Layer 8 of a small transformer language model trained on English Wikipedia (14 layers, counted from 0, width 128).
A neuron adds its activation times its output weights to the MLP's output. To switch it off is to set its activation to zero at one token and run the rest of the model.
A neuron's activation on a vector x is GELU(weights . x), where the dot is the dot product.

Input weights of the MLP neurons that the questions are about. A number n stands for (n - 500) times 0.0014.
n2: 204 560 702 520 389 663 511 634 500 336 448 854 268 370 617 521 387 304 402 262 279 496 692 695 712 618 400 394 306 563 424 616 412 391 335 584 527 590 420 520 512 450 480 390 512 718 592 488 355 739 382 239 504 427 468 546 427 382 434 659 410 388 391 211 419 387 437 268 500 504 603 354 442 304 638 412 552 504 550 443 610 416 352 320 468 536 512 198 597 523 528 620 484 508 381 775 448 672 448 483 687 415 583 650 677 521 537 586 476 379 248 296 679 222 239 479 689 402 385 581 520 545 577 573 663 423 285 468
n5: 387 471 422 638 361 550 411 530 594 738 607 780 254 575 761 471 329 750 646 561 592 363 454 329 545 500 564 420 664 335 557 356 662 496 361 354 480 409 191 394 388 573 380 302 558 530 410 418 430 605 516 623 407 363 269 405 640 576 593 272 575 559 541 274 492 303 684 547 475 282 588 243 528 600 488 397 463 745 359 135 629 419 513 538 395 508 404 327 725 465 612 563 370 469 546 504 642 584 324 377 466 379 322 419 395 610 624 229 371 377 406 432 346 236 352 539 416 404 132 375 562 695 471 265 474 521 462 500
n60: 528 541 417 418 486 714 483 467 413 610 752 500 742 593 486 434 557 463 621 296 715 386 584 763 692 466 412 671 630 693 514 457 671 667 552 495 894 505 627 459 612 738 635 259 616 529 376 546 224 401 460 793 563 528 803 509 702 455 670 458 584 394 738 228 38 357 266 528 556 519 575 433 536 239 841 477 651 523 539 580 755 485 599 529 644 364 505 298 418 158 523 505 827 379 293 603 405 406 404 362 647 403 651 709 387 837 583 579 430 422 815 648 360 406 303 605 556 519 477 621 468 718 472 495 357 431 434 645
n138: 513 475 370 364 547 580 727 340 425 554 512 521 458 191 374 193 539 551 678 407 696 444 331 574 504 395 722 406 430 353 388 228 504 370 569 479 480 378 234 554 577 630 420 456 184 604 318 766 813 551 623 560 623 492 379 544 789 370 642 500 555 408 375 54 559 487 565 203 229 543 427 467 480 216 651 571 517 629 532 551 430 372 350 626 525 545 576 421 496 209 445 307 479 343 402 419 574 360 496 396 663 538 526 431 257 496 374 500 720 546 570 480 632 512 775 487 487 571 648 285 593 298 412 617 565 375 551 541
n143: 325 700 492 545 555 306 609 474 517 600 404 425 644 542 513 436 504 479 415 593 377 292 432 632 587 435 271 586 382 516 579 552 348 383 342 529 300 732 460 459 431 543 546 456 373 548 344 712 304 628 431 298 352 356 797 697 655 484 371 336 415 504 554 434 349 374 452 250 313 393 538 500 464 542 602 417 604 529 552 338 548 734 509 340 516 500 238 358 465 628 664 684 891 441 244 671 459 606 450 258 461 749 371 647 564 358 538 585 449 692 264 671 838 358 417 583 389 566 208 432 563 454 416 429 318 646 491 895
n166: 599 424 314 384 324 568 563 374 454 592 387 584 819 419 531 363 775 470 573 407 449 194 360 733 755 280 546 311 579 553 642 435 570 649 673 641 467 623 384 471 439 321 317 619 585 885 312 914 664 608 463 535 512 572 475 318 669 484 626 542 671 480 622 162 348 688 434 435 474 427 362 516 402 291 635 584 462 558 524 380 474 491 362 727 401 496 423 323 420 637 449 435 543 345 616 680 363 449 362 865 465 572 513 539 547 587 377 607 555 311 529 414 384 451 357 522 599 304 322 381 636 296 428 454 814 710 526 388
n172: 462 430 662 553 403 462 434 436 320 406 537 694 583 667 427 260 393 366 742 478 504 483 442 496 516 569 406 480 651 665 619 534 367 298 453 488 472 358 414 455 588 384 621 193 667 324 547 533 719 470 508 742 172 801 455 500 442 653 733 354 190 444 492 544 836 513 479 411 408 466 660 294 428 492 287 549 574 160 409 450 478 541 601 526 597 598 575 690 530 394 587 428 605 399 669 339 337 424 668 500 377 604 441 666 319 364 645 542 621 529 324 572 642 223 492 552 550 343 695 538 471 733 317 496 398 908 369 484
n296: 346 195 492 605 654 384 508 369 638 476 769 516 620 372 615 350 572 368 558 647 596 521 500 488 504 317 526 468 449 288 609 525 365 649 420 435 834 529 481 626 651 436 397 350 653 479 487 577 267 487 560 256 396 467 341 386 623 500 454 372 314 802 423 539 615 475 555 588 537 392 425 320 366 695 639 520 606 314 796 579 705 348 320 411 428 520 322 215 461 328 488 664 500 412 442 190 653 579 520 530 542 347 252 508 204 466 307 599 587 418 553 803 512 369 463 632 450 539 331 673 586 319 397 467 593 590 450 749
n317: 633 305 561 577 150 368 646 419 603 733 500 248 597 645 653 301 401 272 693 624 306 559 737 444 642 645 635 589 564 602 646 464 644 396 576 423 585 561 285 504 352 586 548 459 461 306 649 185 548 331 508 339 368 417 257 542 604 644 63 566 531 542 747 367 347 342 509 464 632 549 536 211 571 385 504 695 639 457 583 358 386 243 624 504 436 646 289 218 546 612 831 478 526 296 469 487 449 743 224 778 545 693 518 554 376 469 596 513 439 587 280 635 607 534 448 739 610 518 521 500 413 395 601 513 365 487 309 474
n336: 665 426 575 569 290 292 672 518 452 378 744 766 668 518 505 402 550 478 593 445 416 690 438 815 439 541 484 367 628 491 335 572 491 118 401 228 359 522 542 470 742 255 465 679 399 423 291 504 526 504 333 576 444 438 382 462 614 262 275 593 544 185 456 315 272 550 500 320 553 304 531 581 458 389 496 391 435 574 592 286 591 289 625 468 560 591 243 308 445 346 245 280 553 549 478 483 517 847 296 766 617 482 289 355 616 477 791 323 818 683 370 410 534 695 443 282 513 394 281 668 284 562 399 491 486 504 504 500
n367: 339 665 288 520 436 433 457 380 669 702 405 546 651 349 806 496 328 550 336 474 449 362 617 459 801 431 348 670 474 362 377 414 319 478 351 402 775 458 575 315 734 478 467 426 718 453 405 385 612 657 399 402 345 538 463 420 562 476 632 584 677 500 405 421 575 716 427 662 500 636 839 524 416 584 686 99 616 545 516 728 387 400 504 681 793 549 328 496 587 456 375 432 390 562 470 666 471 690 541 346 48 630 338 444 644 667 567 555 538 459 632 540 639 363 570 453 356 439 569 659 349 508 345 492 801 554 530 467

Output weights of the MLP neurons that the questions are about. A number n stands for (n - 500) times 0.0024.
n2: 441 280 428 601 544 413 586 458 352 532 503 386 558 532 253 616 549 494 451 549 457 488 289 490 366 527 632 494 397 594 402 497 474 494 497 423 592 376 415 523 574 534 580 615 553 646 455 618 455 429 446 707 569 581 469 392 500 654 552 533 513 509 769 538 526 415 580 577 463 509 370 509 672 497 356 533 608 402 619 565 275 538 679 608 460 491 411 784 417 418 518 458 476 446 466 548 712 395 547 679 340 494 359 325 444 418 549 509 660 568 540 720 408 551 621 548 367 520 552 485 541 543 588 474 455 482 533 485
n5: 620 590 550 551 618 412 550 515 745 422 516 591 426 438 548 559 355 430 614 426 503 535 328 370 532 523 481 617 599 525 566 536 291 506 418 310 450 512 530 558 564 616 599 672 568 497 394 424 535 589 558 352 570 757 590 564 609 489 570 657 598 443 301 503 479 408 382 513 497 255 408 737 470 264 443 527 405 615 464 740 481 500 647 500 463 517 470 622 451 555 546 633 629 630 494 517 531 422 481 477 653 591 424 407 324 422 432 625 747 610 469 413 463 411 410 651 392 450 669 397 398 405 589 515 517 431 500 474
n60: 428 517 486 551 483 534 563 649 664 390 564 474 485 638 682 497 261 676 637 552 553 459 383 434 409 686 355 593 460 550 619 512 552 365 518 432 517 409 611 471 503 637 632 551 529 368 410 475 577 586 594 479 419 606 453 573 531 614 599 479 477 282 707 542 435 515 317 269 255 690 461 418 563 461 415 545 556 335 702 500 472 577 436 556 553 584 590 494 712 436 636 578 515 518 672 568 400 486 437 367 481 672 406 571 489 420 544 615 416 434 332 431 432 509 331 581 520 558 531 406 542 561 566 427 480 665 404 512
n138: 517 355 332 493 538 461 648 549 535 526 431 396 500 588 497 266 563 590 682 574 397 430 445 557 550 336 367 487 451 34 565 352 615 423 552 603 540 566 487 500 809 379 496 526 530 461 603 611 533 507 364 443 709 583 478 617 535 466 467 434 455 572 507 394 389 687 624 617 497 532 679 457 398 675 557 336 516 661 400 882 478 460 307 628 433 487 709 538 402 441 316 624 601 438 468 275 319 467 496 500 486 756 525 367 465 467 523 486 444 595 408 530 523 477 339 287 500 573 392 510 415 510 424 627 666 411 462 617
n143: 562 528 552 630 511 392 349 596 497 363 563 399 581 509 388 548 317 553 437 301 414 566 482 431 481 465 544 440 527 466 621 617 375 591 568 589 577 425 581 545 568 528 512 506 413 467 574 398 563 518 461 683 552 395 351 367 589 607 414 412 452 426 401 465 707 479 432 548 443 559 535 323 468 500 279 544 528 589 454 367 497 246 465 619 525 391 503 593 630 370 689 443 304 464 457 455 497 435 435 712 561 293 621 535 486 466 477 294 465 390 460 432 350 517 491 665 658 546 597 398 497 400 506 529 685 331 484 309
n166: 503 500 522 404 570 366 487 476 553 469 618 720 517 411 587 443 587 448 640 561 473 517 413 494 473 375 310 678 577 567 439 563 465 372 682 398 537 411 426 414 536 554 650 472 511 443 693 692 534 488 393 477 463 662 535 531 530 637 463 518 494 599 447 556 463 506 419 475 663 570 551 454 665 465 625 404 469 474 412 416 375 584 381 537 741 652 547 621 425 497 559 582 577 687 476 489 540 411 735 458 385 438 488 390 588 508 397 552 681 483 663 570 379 636 401 587 523 477 589 494 254 536 260 594 417 620 489 582
n172: 344 515 332 506 503 500 548 566 282 464 627 425 518 503 454 456 426 252 616 531 405 345 454 235 506 524 490 592 487 355 604 425 434 594 497 510 503 391 413 585 373 576 604 566 470 544 500 526 677 542 472 653 604 512 351 415 472 397 515 487 487 396 544 536 494 696 515 526 405 599 623 490 399 490 400 426 597 356 469 601 635 516 619 479 608 651 460 640 591 447 556 555 556 402 475 526 670 351 529 672 224 664 413 656 480 596 623 318 478 485 589 515 676 444 405 537 551 312 491 485 354 522 587 724 596 411 579 291
n296: 456 578 374 349 466 571 575 537 429 536 328 576 480 351 612 420 460 527 505 431 487 472 453 633 634 578 516 343 351 568 428 559 348 428 610 581 314 540 388 403 470 514 529 536 411 391 463 568 656 572 474 699 553 574 510 494 460 637 411 434 531 245 606 464 462 508 435 472 447 603 528 522 490 401 443 539 445 573 362 487 484 651 586 579 538 470 464 482 505 500 534 461 527 565 471 617 565 393 475 659 557 558 527 560 483 587 500 289 485 530 692 505 522 537 575 507 386 454 601 471 296 646 506 536 473 445 586 604
n317: 523 575 313 646 515 669 464 616 563 556 483 548 418 395 468 616 509 654 576 609 581 566 623 604 483 458 387 516 317 258 413 296 286 334 676 554 381 451 462 295 600 513 583 552 697 367 484 575 549 631 510 573 563 362 582 469 477 509 566 348 592 539 282 632 573 451 478 361 453 507 581 691 519 370 398 347 462 467 541 487 561 448 532 548 527 381 753 546 202 437 589 402 487 520 453 361 494 327 480 506 450 575 418 416 439 689 408 551 405 308 601 612 534 348 524 548 333 589 556 372 668 613 387 639 392 503 604 579
n336: 479 444 601 447 473 574 445 377 566 671 625 463 523 486 418 509 443 460 614 481 618 272 494 428 380 538 651 403 479 574 646 535 360 590 370 324 534 554 442 455 568 524 467 648 598 656 615 420 444 361 452 488 606 685 445 371 430 329 606 479 644 606 697 544 509 500 593 761 596 463 337 528 544 414 454 559 397 412 471 509 562 525 486 356 533 509 653 467 427 575 482 432 497 527 464 564 522 335 586 526 570 458 472 602 712 416 589 650 431 548 466 384 569 492 491 743 452 600 617 281 628 419 745 623 559 550 624 572
n367: 544 528 432 509 590 518 358 479 500 575 425 620 560 655 372 569 486 439 703 439 648 690 556 701 586 341 641 713 554 497 419 497 544 503 570 578 587 533 489 609 511 439 419 667 486 482 570 393 512 636 417 448 511 657 538 556 615 662 463 491 395 462 393 681 557 473 472 431 424 451 586 653 517 601 384 529 674 503 425 602 616 472 474 557 479 452 518 639 520 393 530 562 464 447 461 533 676 684 561 356 382 550 617 485 544 369 643 704 685 645 436 578 445 651 435 781 483 728 414 518 488 503 417 480 619 398 602 566

Each question names a token from some text and the token that comes next. It shows the vector x that enters the MLP there. A number n stands for (n - 500) times 0.015.

Then comes g, the gradient of the next token's log-probability with respect to the MLP's output, scaled to length 1. A neuron's effect is roughly proportional to its activation times (output weights . g). A number n stands for (n - 500) times 0.00077.

"olution", then " in an"
x: 547 674 525 579 479 554 659 550 525 419 556 461 526 510 486 460 513 512 507 577 459 484 464 553 480 444 391 437 435 459 454 483 497 372 489 538 367 437 679 386 498 620 462 550 572 411 508 566 519 464 632 428 605 485 505 516 478 446 518 474 582 392 511 553 506 462 542 427 455 605 595 584 511 410 411 526 746 474 385 575 428 533 438 481 467 446 482 588 414 654 499 598 513 575 446 546 427 524 602 454 590 449 414 512 517 646 530 514 265 384 423 553 321 533 444 541 454 498 498 568 470 453 450 338 397 607 606 414
g: 406 511 610 588 574 503 385 537 576 404 683 271 421 436 558 808 474 480 498 312 560 436 535 452 217 653 413 447 468 577 639 740 403 565 486 593 452 450 505 513 634 587 715 404 482 489 503 516 444 414 538 446 551 520 604 646 518 283 452 517 499 580 558 213 524 418 572 533 478 513 626 443 489 558 436 492 432 494 530 536 493 460 223 522 555 516 362 331 628 253 810 484 542 503 675 471 575 525 477 655 492 681 323 610 627 449 602 659 577 637 382 421 670 394 440 536 295 689 656 371 433 436 497 465 624 671 235 529
Switching off which neuron hurts the next token most? n143

"al", then " race"
x: 508 467 538 714 478 504 616 534 501 413 570 490 560 443 515 458 376 499 521 573 517 524 528 530 487 400 318 490 437 455 325 400 550 494 408 554 415 337 557 318 495 502 442 694 595 449 567 408 530 456 554 476 629 442 540 527 537 443 494 499 513 480 545 458 445 454 491 550 478 614 521 543 520 446 461 609 733 513 382 513 452 430 479 425 499 559 408 409 497 684 514 562 490 622 501 418 525 597 569 432 631 452 497 520 510 565 458 545 297 482 472 566 435 630 417 564 677 558 512 580 545 493 503 484 418 537 651 368
g: 411 369 605 624 376 419 377 548 533 543 438 625 538 527 549 533 529 514 513 448 329 558 389 582 543 415 707 646 389 477 495 489 487 332 306 499 399 423 588 470 507 302 399 503 504 497 662 234 445 387 365 435 423 353 500 608 519 612 653 313 385 489 704 586 693 486 477 423 509 641 371 475 295 581 472 366 572 822 513 835 679 395 554 575 464 457 427 563 436 552 362 391 535 296 513 483 537 628 603 524 542 534 518 328 484 266 631 429 522 607 621 427 699 784 468 418 454 452 499 438 417 585 413 532 618 197 378 393
Which neuron, switched off, raises the next token's probability most? n317

" ent", then "it"
x: 570 481 562 557 557 549 573 395 533 406 550 538 563 514 525 453 498 547 465 491 545 416 446 522 501 470 405 322 385 256 406 520 544 431 480 499 497 428 439 398 411 458 444 507 439 455 537 519 542 408 529 537 496 525 593 529 465 433 512 663 478 515 544 447 463 469 465 381 462 440 623 567 609 595 404 582 655 460 398 545 443 446 535 388 450 478 618 515 299 681 530 480 362 544 460 290 517 492 535 486 553 452 417 456 580 538 543 452 472 279 440 491 395 571 509 530 455 520 369 419 482 608 430 586 493 464 681 307
g: 312 481 561 561 544 448 867 494 448 478 442 410 372 567 562 494 548 618 563 704 572 516 577 516 488 596 569 487 560 584 301 530 454 616 375 395 529 618 630 330 508 428 591 547 562 706 388 498 608 459 438 641 301 476 432 489 567 357 809 503 514 599 468 393 616 516 432 393 511 512 378 515 613 322 516 540 560 549 429 604 543 557 382 409 501 588 507 547 497 752 439 484 325 264 361 504 366 410 279 537 298 457 211 529 544 493 534 516 540 719 548 413 703 585 693 651 435 453 427 536 768 525 266 299 441 342 427 603
Switching off which neuron hurts the next token most? n336

" in", then " Brown"
x: 454 470 492 678 525 584 565 479 542 391 454 488 539 524 497 477 478 529 509 529 539 448 431 458 435 283 428 418 465 394 256 414 626 509 425 554 460 392 582 399 439 479 392 498 506 517 440 378 550 542 546 449 550 556 557 549 502 518 522 516 474 429 436 398 463 593 460 461 480 455 484 605 479 559 450 514 873 537 457 565 464 451 529 515 459 453 546 482 503 595 466 480 472 528 387 404 461 470 543 411 557 415 470 549 467 559 493 504 466 530 507 516 530 553 503 399 516 558 485 467 555 521 426 516 439 448 616 377
g: 600 617 541 424 472 487 485 448 498 522 667 548 547 400 675 722 479 647 523 496 520 481 493 430 563 356 609 486 653 589 619 639 399 459 595 581 633 553 551 663 706 374 660 531 346 435 319 421 616 775 406 320 238 614 404 695 377 377 538 581 438 532 706 507 534 515 444 424 576 454 488 671 526 700 464 342 366 472 614 716 461 328 346 503 538 632 287 508 611 416 337 473 448 423 457 408 446 748 452 577 563 563 725 411 575 435 632 327 480 653 524 519 537 350 586 477 437 619 623 610 430 391 312 508 666 351 431 707
Switching off which neuron hurts the next token most? n138

" early ", then "20"
x: 551 421 536 728 550 499 589 518 514 448 466 446 500 466 423 499 457 401 643 517 482 443 420 428 590 475 331 244 454 332 481 353 463 345 423 583 483 468 518 373 443 531 274 459 528 487 516 544 519 513 564 473 500 621 585 563 446 515 504 510 559 558 491 392 553 400 449 497 478 381 467 580 536 506 403 553 676 576 351 497 509 452 607 482 341 532 571 485 509 684 509 514 578 558 500 336 417 427 620 548 566 490 556 478 381 490 506 508 481 486 503 456 348 501 506 427 534 451 468 417 488 596 466 418 518 443 531 477
g: 434 490 412 463 347 332 457 448 313 333 496 618 628 505 447 614 427 466 539 432 403 551 644 504 513 566 599 528 702 495 360 480 512 579 698 639 701 485 578 707 550 425 502 281 263 450 507 434 480 510 400 514 572 653 661 500 575 573 430 598 466 464 434 611 385 651 367 310 320 503 357 368 531 409 247 669 427 605 612 636 616 532 520 714 483 550 525 227 417 269 697 566 640 342 588 486 675 633 726 544 434 447 406 566 550 603 446 504 578 407 396 351 597 356 494 554 310 343 661 374 405 465 457 594 429 531 638 321
Which two neurons, each switched off alone, lower its probability most, in order? n172, n5

" ", then "65"
x: 567 474 459 553 547 453 552 589 629 394 549 442 422 502 485 482 446 508 578 491 549 437 521 397 437 637 315 383 524 309 424 338 531 465 437 509 483 393 430 352 457 588 379 472 503 472 562 513 472 513 682 427 579 597 530 532 457 412 477 510 571 538 533 522 502 476 478 423 497 501 453 540 467 555 440 529 807 460 382 513 388 475 527 494 376 428 535 504 490 608 616 513 549 633 538 387 379 589 509 438 560 395 507 497 497 510 500 587 495 491 578 458 428 532 608 471 523 427 405 566 570 519 544 515 524 418 522 434
g: 573 407 607 431 408 590 333 501 513 675 635 254 414 341 614 513 464 750 547 422 623 399 444 450 526 644 608 437 481 502 419 598 528 606 570 525 375 645 584 420 654 293 820 481 458 592 624 360 522 341 422 385 437 588 518 580 485 574 513 676 568 462 519 490 594 366 596 549 593 518 571 398 629 667 491 493 228 781 543 413 382 344 538 708 580 455 435 500 336 161 380 411 346 339 444 397 391 566 661 586 459 481 419 356 672 431 467 452 665 441 451 660 409 574 580 548 364 710 461 607 522 517 589 488 647 540 455 602
Which neuron, switched off, raises the next token's probability most? n5

" began", then " w"
x: 566 401 646 759 469 533 506 495 402 316 524 516 492 516 607 482 444 465 578 516 504 461 525 551 421 466 320 432 434 409 382 444 455 519 443 554 443 455 551 366 454 481 365 587 493 616 525 501 504 466 558 541 447 548 575 589 431 409 566 487 563 381 473 457 423 516 407 382 455 524 529 579 448 559 316 572 752 451 436 472 515 526 531 480 483 395 530 517 496 608 531 470 416 717 473 420 396 447 488 574 563 385 464 404 460 570 451 559 444 412 511 479 466 482 513 409 384 563 406 463 469 423 507 394 408 452 564 495
g: 451 428 292 348 486 365 571 465 528 542 625 440 656 379 357 566 406 616 601 556 467 484 640 423 411 438 631 451 632 469 509 390 261 516 370 454 539 492 696 621 207 450 390 557 342 439 730 532 563 579 366 596 677 488 585 485 594 511 366 702 519 527 504 701 517 622 334 548 522 652 426 483 345 371 441 607 603 447 750 455 178 621 509 503 664 340 588 541 493 478 423 417 440 327 423 462 534 585 455 717 444 506 482 765 591 464 569 573 523 583 552 365 608 462 455 408 542 645 564 616 358 662 638 770 452 456 707 561
Which two neurons, each switched off alone, lower its probability most, in order? n336, n2

" des", then "eg"
x: 562 495 415 538 601 511 544 419 496 404 484 479 575 507 505 429 471 394 442 462 541 478 384 497 569 447 386 342 553 379 264 390 527 454 411 440 613 341 518 374 356 452 451 577 490 418 633 424 572 465 561 424 362 586 490 562 485 470 516 632 584 443 587 469 460 490 492 486 565 569 511 608 517 503 407 498 667 479 443 647 492 454 522 516 510 473 381 465 391 648 515 441 445 546 593 389 494 628 567 551 549 465 476 543 556 475 536 643 453 507 611 440 288 601 485 609 541 426 319 427 528 551 531 424 557 471 546 385
g: 424 476 641 722 497 501 309 581 475 671 615 366 392 616 287 315 526 450 567 481 418 375 422 458 604 519 640 653 579 462 342 531 709 415 455 435 660 405 583 807 597 451 460 692 396 634 642 521 280 631 521 386 695 584 558 417 410 615 477 495 384 518 325 624 424 655 475 453 395 585 494 391 449 531 468 467 628 559 501 378 234 405 545 280 354 638 571 396 349 508 546 458 446 382 568 578 476 458 508 489 598 353 657 470 455 498 725 583 707 529 643 409 692 306 283 486 458 308 552 513 621 536 680 571 533 397 479 448
Which two neurons, each switched off alone, lower its probability most, in order? n367, n336

"-year", then " v"
x: 471 472 585 630 395 476 518 525 514 344 399 466 438 474 583 473 334 446 500 555 382 577 499 554 326 390 299 400 437 457 397 493 502 443 533 563 337 544 604 416 420 367 298 503 504 563 601 449 397 509 489 554 505 467 523 576 514 425 512 499 507 576 549 531 531 434 473 481 579 526 498 541 532 485 286 474 699 458 497 552 441 496 622 471 388 465 477 509 474 716 447 640 396 540 519 406 316 464 535 544 591 511 445 521 463 607 494 548 395 376 434 476 404 563 441 454 587 507 383 464 564 540 551 422 498 453 514 510
g: 583 492 544 577 554 589 687 505 295 717 452 447 330 356 318 585 474 579 584 529 326 624 548 686 673 431 521 721 356 653 474 623 545 509 601 496 761 407 613 394 520 529 495 872 581 534 515 481 552 590 448 531 405 330 476 505 582 474 387 597 455 453 632 538 467 376 522 522 240 590 544 432 423 551 513 666 595 956 518 455 498 408 446 297 430 572 466 562 574 530 540 360 349 527 361 613 458 380 444 365 671 590 532 331 668 391 497 511 542 636 443 483 535 471 643 549 562 596 669 437 437 559 645 517 493 716 422 419
Switching off which neuron hurts the next token most? n2

" D", then "ic"
x: 568 450 480 515 588 476 487 450 584 369 347 507 704 553 477 349 540 553 526 563 548 459 395 541 480 474 427 427 454 244 532 499 608 480 387 532 466 460 553 369 465 528 227 494 526 486 658 401 522 477 566 510 531 559 527 634 467 431 504 433 474 473 597 541 491 584 460 481 449 598 485 532 584 513 424 570 578 567 452 530 342 447 376 510 418 468 536 472 278 597 427 545 606 669 377 392 463 471 517 450 591 431 580 487 442 544 542 660 487 472 484 511 402 464 510 564 425 363 458 513 514 501 480 451 529 485 611 405
g: 550 438 534 632 626 538 553 602 575 522 503 285 570 628 500 503 566 338 466 592 457 465 474 467 315 439 283 616 523 268 434 487 422 282 535 307 444 583 641 440 500 347 533 476 675 440 576 279 636 461 675 467 600 615 622 317 663 497 541 692 529 739 458 484 419 375 686 303 606 464 640 354 664 514 495 432 709 421 596 665 335 577 700 323 432 422 480 691 437 776 489 535 498 576 347 371 701 480 311 495 514 307 402 441 569 461 419 500 466 492 547 619 661 564 635 521 572 333 615 505 624 505 452 330 637 520 490 447
Switching off which neuron hurts the next token most? n166

" d", then "ivision"
x: 602 529 614 535 575 451 469 450 554 461 428 469 580 454 561 408 377 435 533 479 496 506 456 565 439 361 274 297 524 270 391 512 520 547 336 566 473 370 483 290 423 576 275 559 517 630 653 530 556 487 497 470 497 524 531 570 450 393 528 514 510 434 570 449 450 502 430 441 465 570 464 552 543 534 410 556 582 538 433 587 383 469 403 451 353 490 526 457 318 557 441 470 449 580 578 368 453 609 544 484 584 482 540 517 490 481 532 480 540 502 588 574 363 608 381 545 481 418 374 499 521 468 541 569 503 428 603 426
g: 665 684 543 385 429 446 550 577 599 700 543 594 482 268 479 578 392 397 467 524 320 580 387 267 573 365 467 546 309 552 464 545 547 407 489 580 502 271 542 454 419 565 621 522 552 432 517 589 638 563 415 395 628 565 524 390 329 404 551 590 543 380 464 574 548 346 659 319 570 541 532 601 492 439 397 618 691 561 333 544 533 579 477 267 348 539 630 766 263 702 416 341 466 374 560 581 236 306 520 344 380 420 506 698 486 405 492 428 378 425 391 607 461 582 579 438 466 509 475 678 631 571 652 211 583 627 536 660
Which neuron, switched off, raises the next token's probability most? n138

"g", then "ed the"
x: 605 466 655 547 516 359 550 508 465 408 521 507 468 601 510 362 415 504 460 702 550 585 524 458 369 488 374 427 498 321 317 371 560 451 526 522 413 387 586 468 459 458 435 586 478 497 570 422 513 610 606 461 665 542 480 615 527 471 469 587 484 476 580 474 438 498 440 485 425 434 514 564 615 471 513 578 623 472 408 522 382 499 492 463 456 446 492 511 413 592 596 654 536 513 591 437 365 501 519 588 583 463 556 451 556 599 469 439 394 492 444 621 398 578 567 597 629 508 401 520 465 362 422 446 473 547 650 363
g: 402 566 485 424 590 454 571 449 560 541 449 474 523 449 742 451 324 511 605 561 713 449 516 656 545 351 534 635 271 511 451 559 410 476 708 424 507 568 696 378 557 551 727 744 516 466 545 781 596 519 454 625 405 344 387 401 676 572 555 480 489 373 492 588 548 492 547 410 491 445 511 426 464 746 651 504 316 451 404 631 603 613 527 570 444 395 336 442 301 428 569 381 443 526 590 662 420 606 599 602 691 379 378 461 727 507 382 513 301 332 428 555 515 330 496 611 725 673 620 700 398 549 401 640 455 552 329 722
Switching off which neuron hurts the next token most? n317

"ored", then " to"
x: 530 476 613 751 496 604 563 522 500 376 559 457 557 452 472 516 490 510 544 612 390 497 516 525 526 359 388 462 455 388 336 440 519 435 446 570 422 403 626 285 472 425 431 532 544 522 505 471 516 472 593 520 528 500 476 600 496 478 520 464 611 462 504 409 442 457 595 400 521 521 505 531 453 541 386 516 757 496 405 544 491 518 500 481 430 481 450 427 483 614 552 572 406 612 504 543 406 466 620 417 624 421 530 450 563 695 411 555 409 418 530 524 436 495 491 422 583 550 413 571 424 497 453 443 441 568 450 424
g: 635 678 717 411 546 268 645 266 333 449 468 452 695 574 501 499 657 433 418 414 428 388 716 484 469 491 552 402 356 499 373 372 418 482 548 457 549 656 522 503 622 508 643 383 500 595 406 411 497 248 603 432 363 431 358 581 326 631 545 552 564 540 450 485 591 513 546 640 601 514 681 509 449 560 397 617 649 586 432 382 430 460 614 659 621 611 624 625 513 496 365 567 457 448 555 426 491 643 571 382 253 466 566 384 810 654 409 385 347 542 584 510 547 302 421 517 305 694 614 631 475 558 531 531 444 443 871 410
Switching off which neuron hurts the next token most? n2

"ories", then " of"
x: 546 568 490 598 578 644 553 586 505 344 437 504 605 451 500 504 451 482 568 550 459 383 365 502 419 425 351 383 500 372 331 375 479 501 468 540 434 548 661 429 440 634 327 482 507 499 365 429 468 421 568 500 612 564 527 571 491 476 607 525 469 421 494 434 436 493 492 475 457 623 566 443 541 523 472 610 685 493 432 522 534 518 499 543 454 481 524 502 471 496 478 613 522 574 544 443 362 532 543 501 625 443 465 562 591 700 543 530 212 390 477 551 351 477 417 576 455 526 441 470 550 530 435 420 441 498 508 450
g: 741 549 644 693 631 412 404 532 582 586 643 516 495 604 655 707 505 561 429 495 526 287 734 458 456 505 529 705 478 620 625 325 465 547 690 514 495 528 489 555 374 632 708 534 564 291 457 435 546 214 661 636 546 507 532 562 390 450 495 515 474 707 429 505 434 579 415 554 207 442 502 482 507 499 610 593 546 636 419 614 377 595 329 563 694 667 388 407 465 556 579 478 530 519 477 273 451 429 368 403 513 606 649 738 377 660 392 445 475 308 421 463 440 482 615 609 592 308 490 468 619 693 589 657 518 635 375 675
Which neuron, switched off, raises the next token's probability most? n2

"z", then "ant"
x: 528 455 586 567 525 405 446 530 496 367 429 498 596 556 475 473 454 526 486 667 535 505 541 534 590 447 468 390 504 448 625 447 451 427 460 557 512 491 539 475 524 538 358 452 466 521 822 419 389 424 564 524 652 567 486 559 500 493 395 547 561 340 608 537 332 458 490 584 482 446 534 595 571 605 322 551 503 516 386 489 403 494 480 412 478 629 413 436 506 732 480 523 598 471 539 473 490 517 485 531 722 391 533 470 509 538 510 585 433 550 453 539 454 602 589 604 580 488 333 458 547 499 478 388 512 459 610 446
g: 599 438 631 643 415 533 485 493 423 644 437 492 383 527 564 465 562 432 592 404 546 485 684 583 628 598 320 198 621 439 663 913 405 560 452 452 362 441 602 437 446 578 570 479 503 563 543 543 480 405 541 520 516 427 473 577 512 582 550 596 616 447 570 548 330 608 725 597 309 211 530 372 642 507 371 563 586 488 396 484 472 567 484 657 336 596 516 346 451 421 245 582 553 261 724 487 593 387 381 365 507 578 579 270 472 496 488 620 686 478 558 556 392 361 611 223 703 532 481 541 462 549 458 586 476 494 574 251
Which neuron, switched off, raises the next token's probability most? n317

"og", then "ma"
x: 500 489 632 603 411 524 462 595 479 448 540 470 571 488 454 531 441 597 541 631 618 591 592 591 471 441 402 307 331 276 394 456 519 438 395 597 377 619 592 388 487 586 418 531 434 528 556 377 534 457 555 545 623 531 431 436 540 390 529 598 425 431 553 504 437 528 537 492 495 431 499 580 525 459 367 444 546 433 441 463 465 571 376 458 372 522 519 494 472 726 515 608 469 571 423 363 450 619 567 557 634 376 545 491 621 628 443 533 375 418 507 503 424 623 472 644 519 466 496 531 523 542 488 457 448 479 608 474
g: 634 571 470 415 506 439 579 597 387 465 374 539 638 540 270 362 439 595 346 498 722 473 551 559 409 472 513 408 543 403 741 508 610 576 474 319 654 700 302 520 481 562 534 634 502 574 434 321 541 437 380 569 550 443 286 574 444 657 411 662 423 476 591 540 549 590 466 731 539 570 406 360 325 692 622 653 340 557 667 524 592 522 535 521 740 424 114 458 445 516 493 550 614 531 663 320 609 606 481 488 295 577 453 409 448 576 545 723 458 522 363 511 565 383 789 652 526 584 390 404 541 370 399 388 401 478 374 532
Switching off which neuron hurts the next token most? n2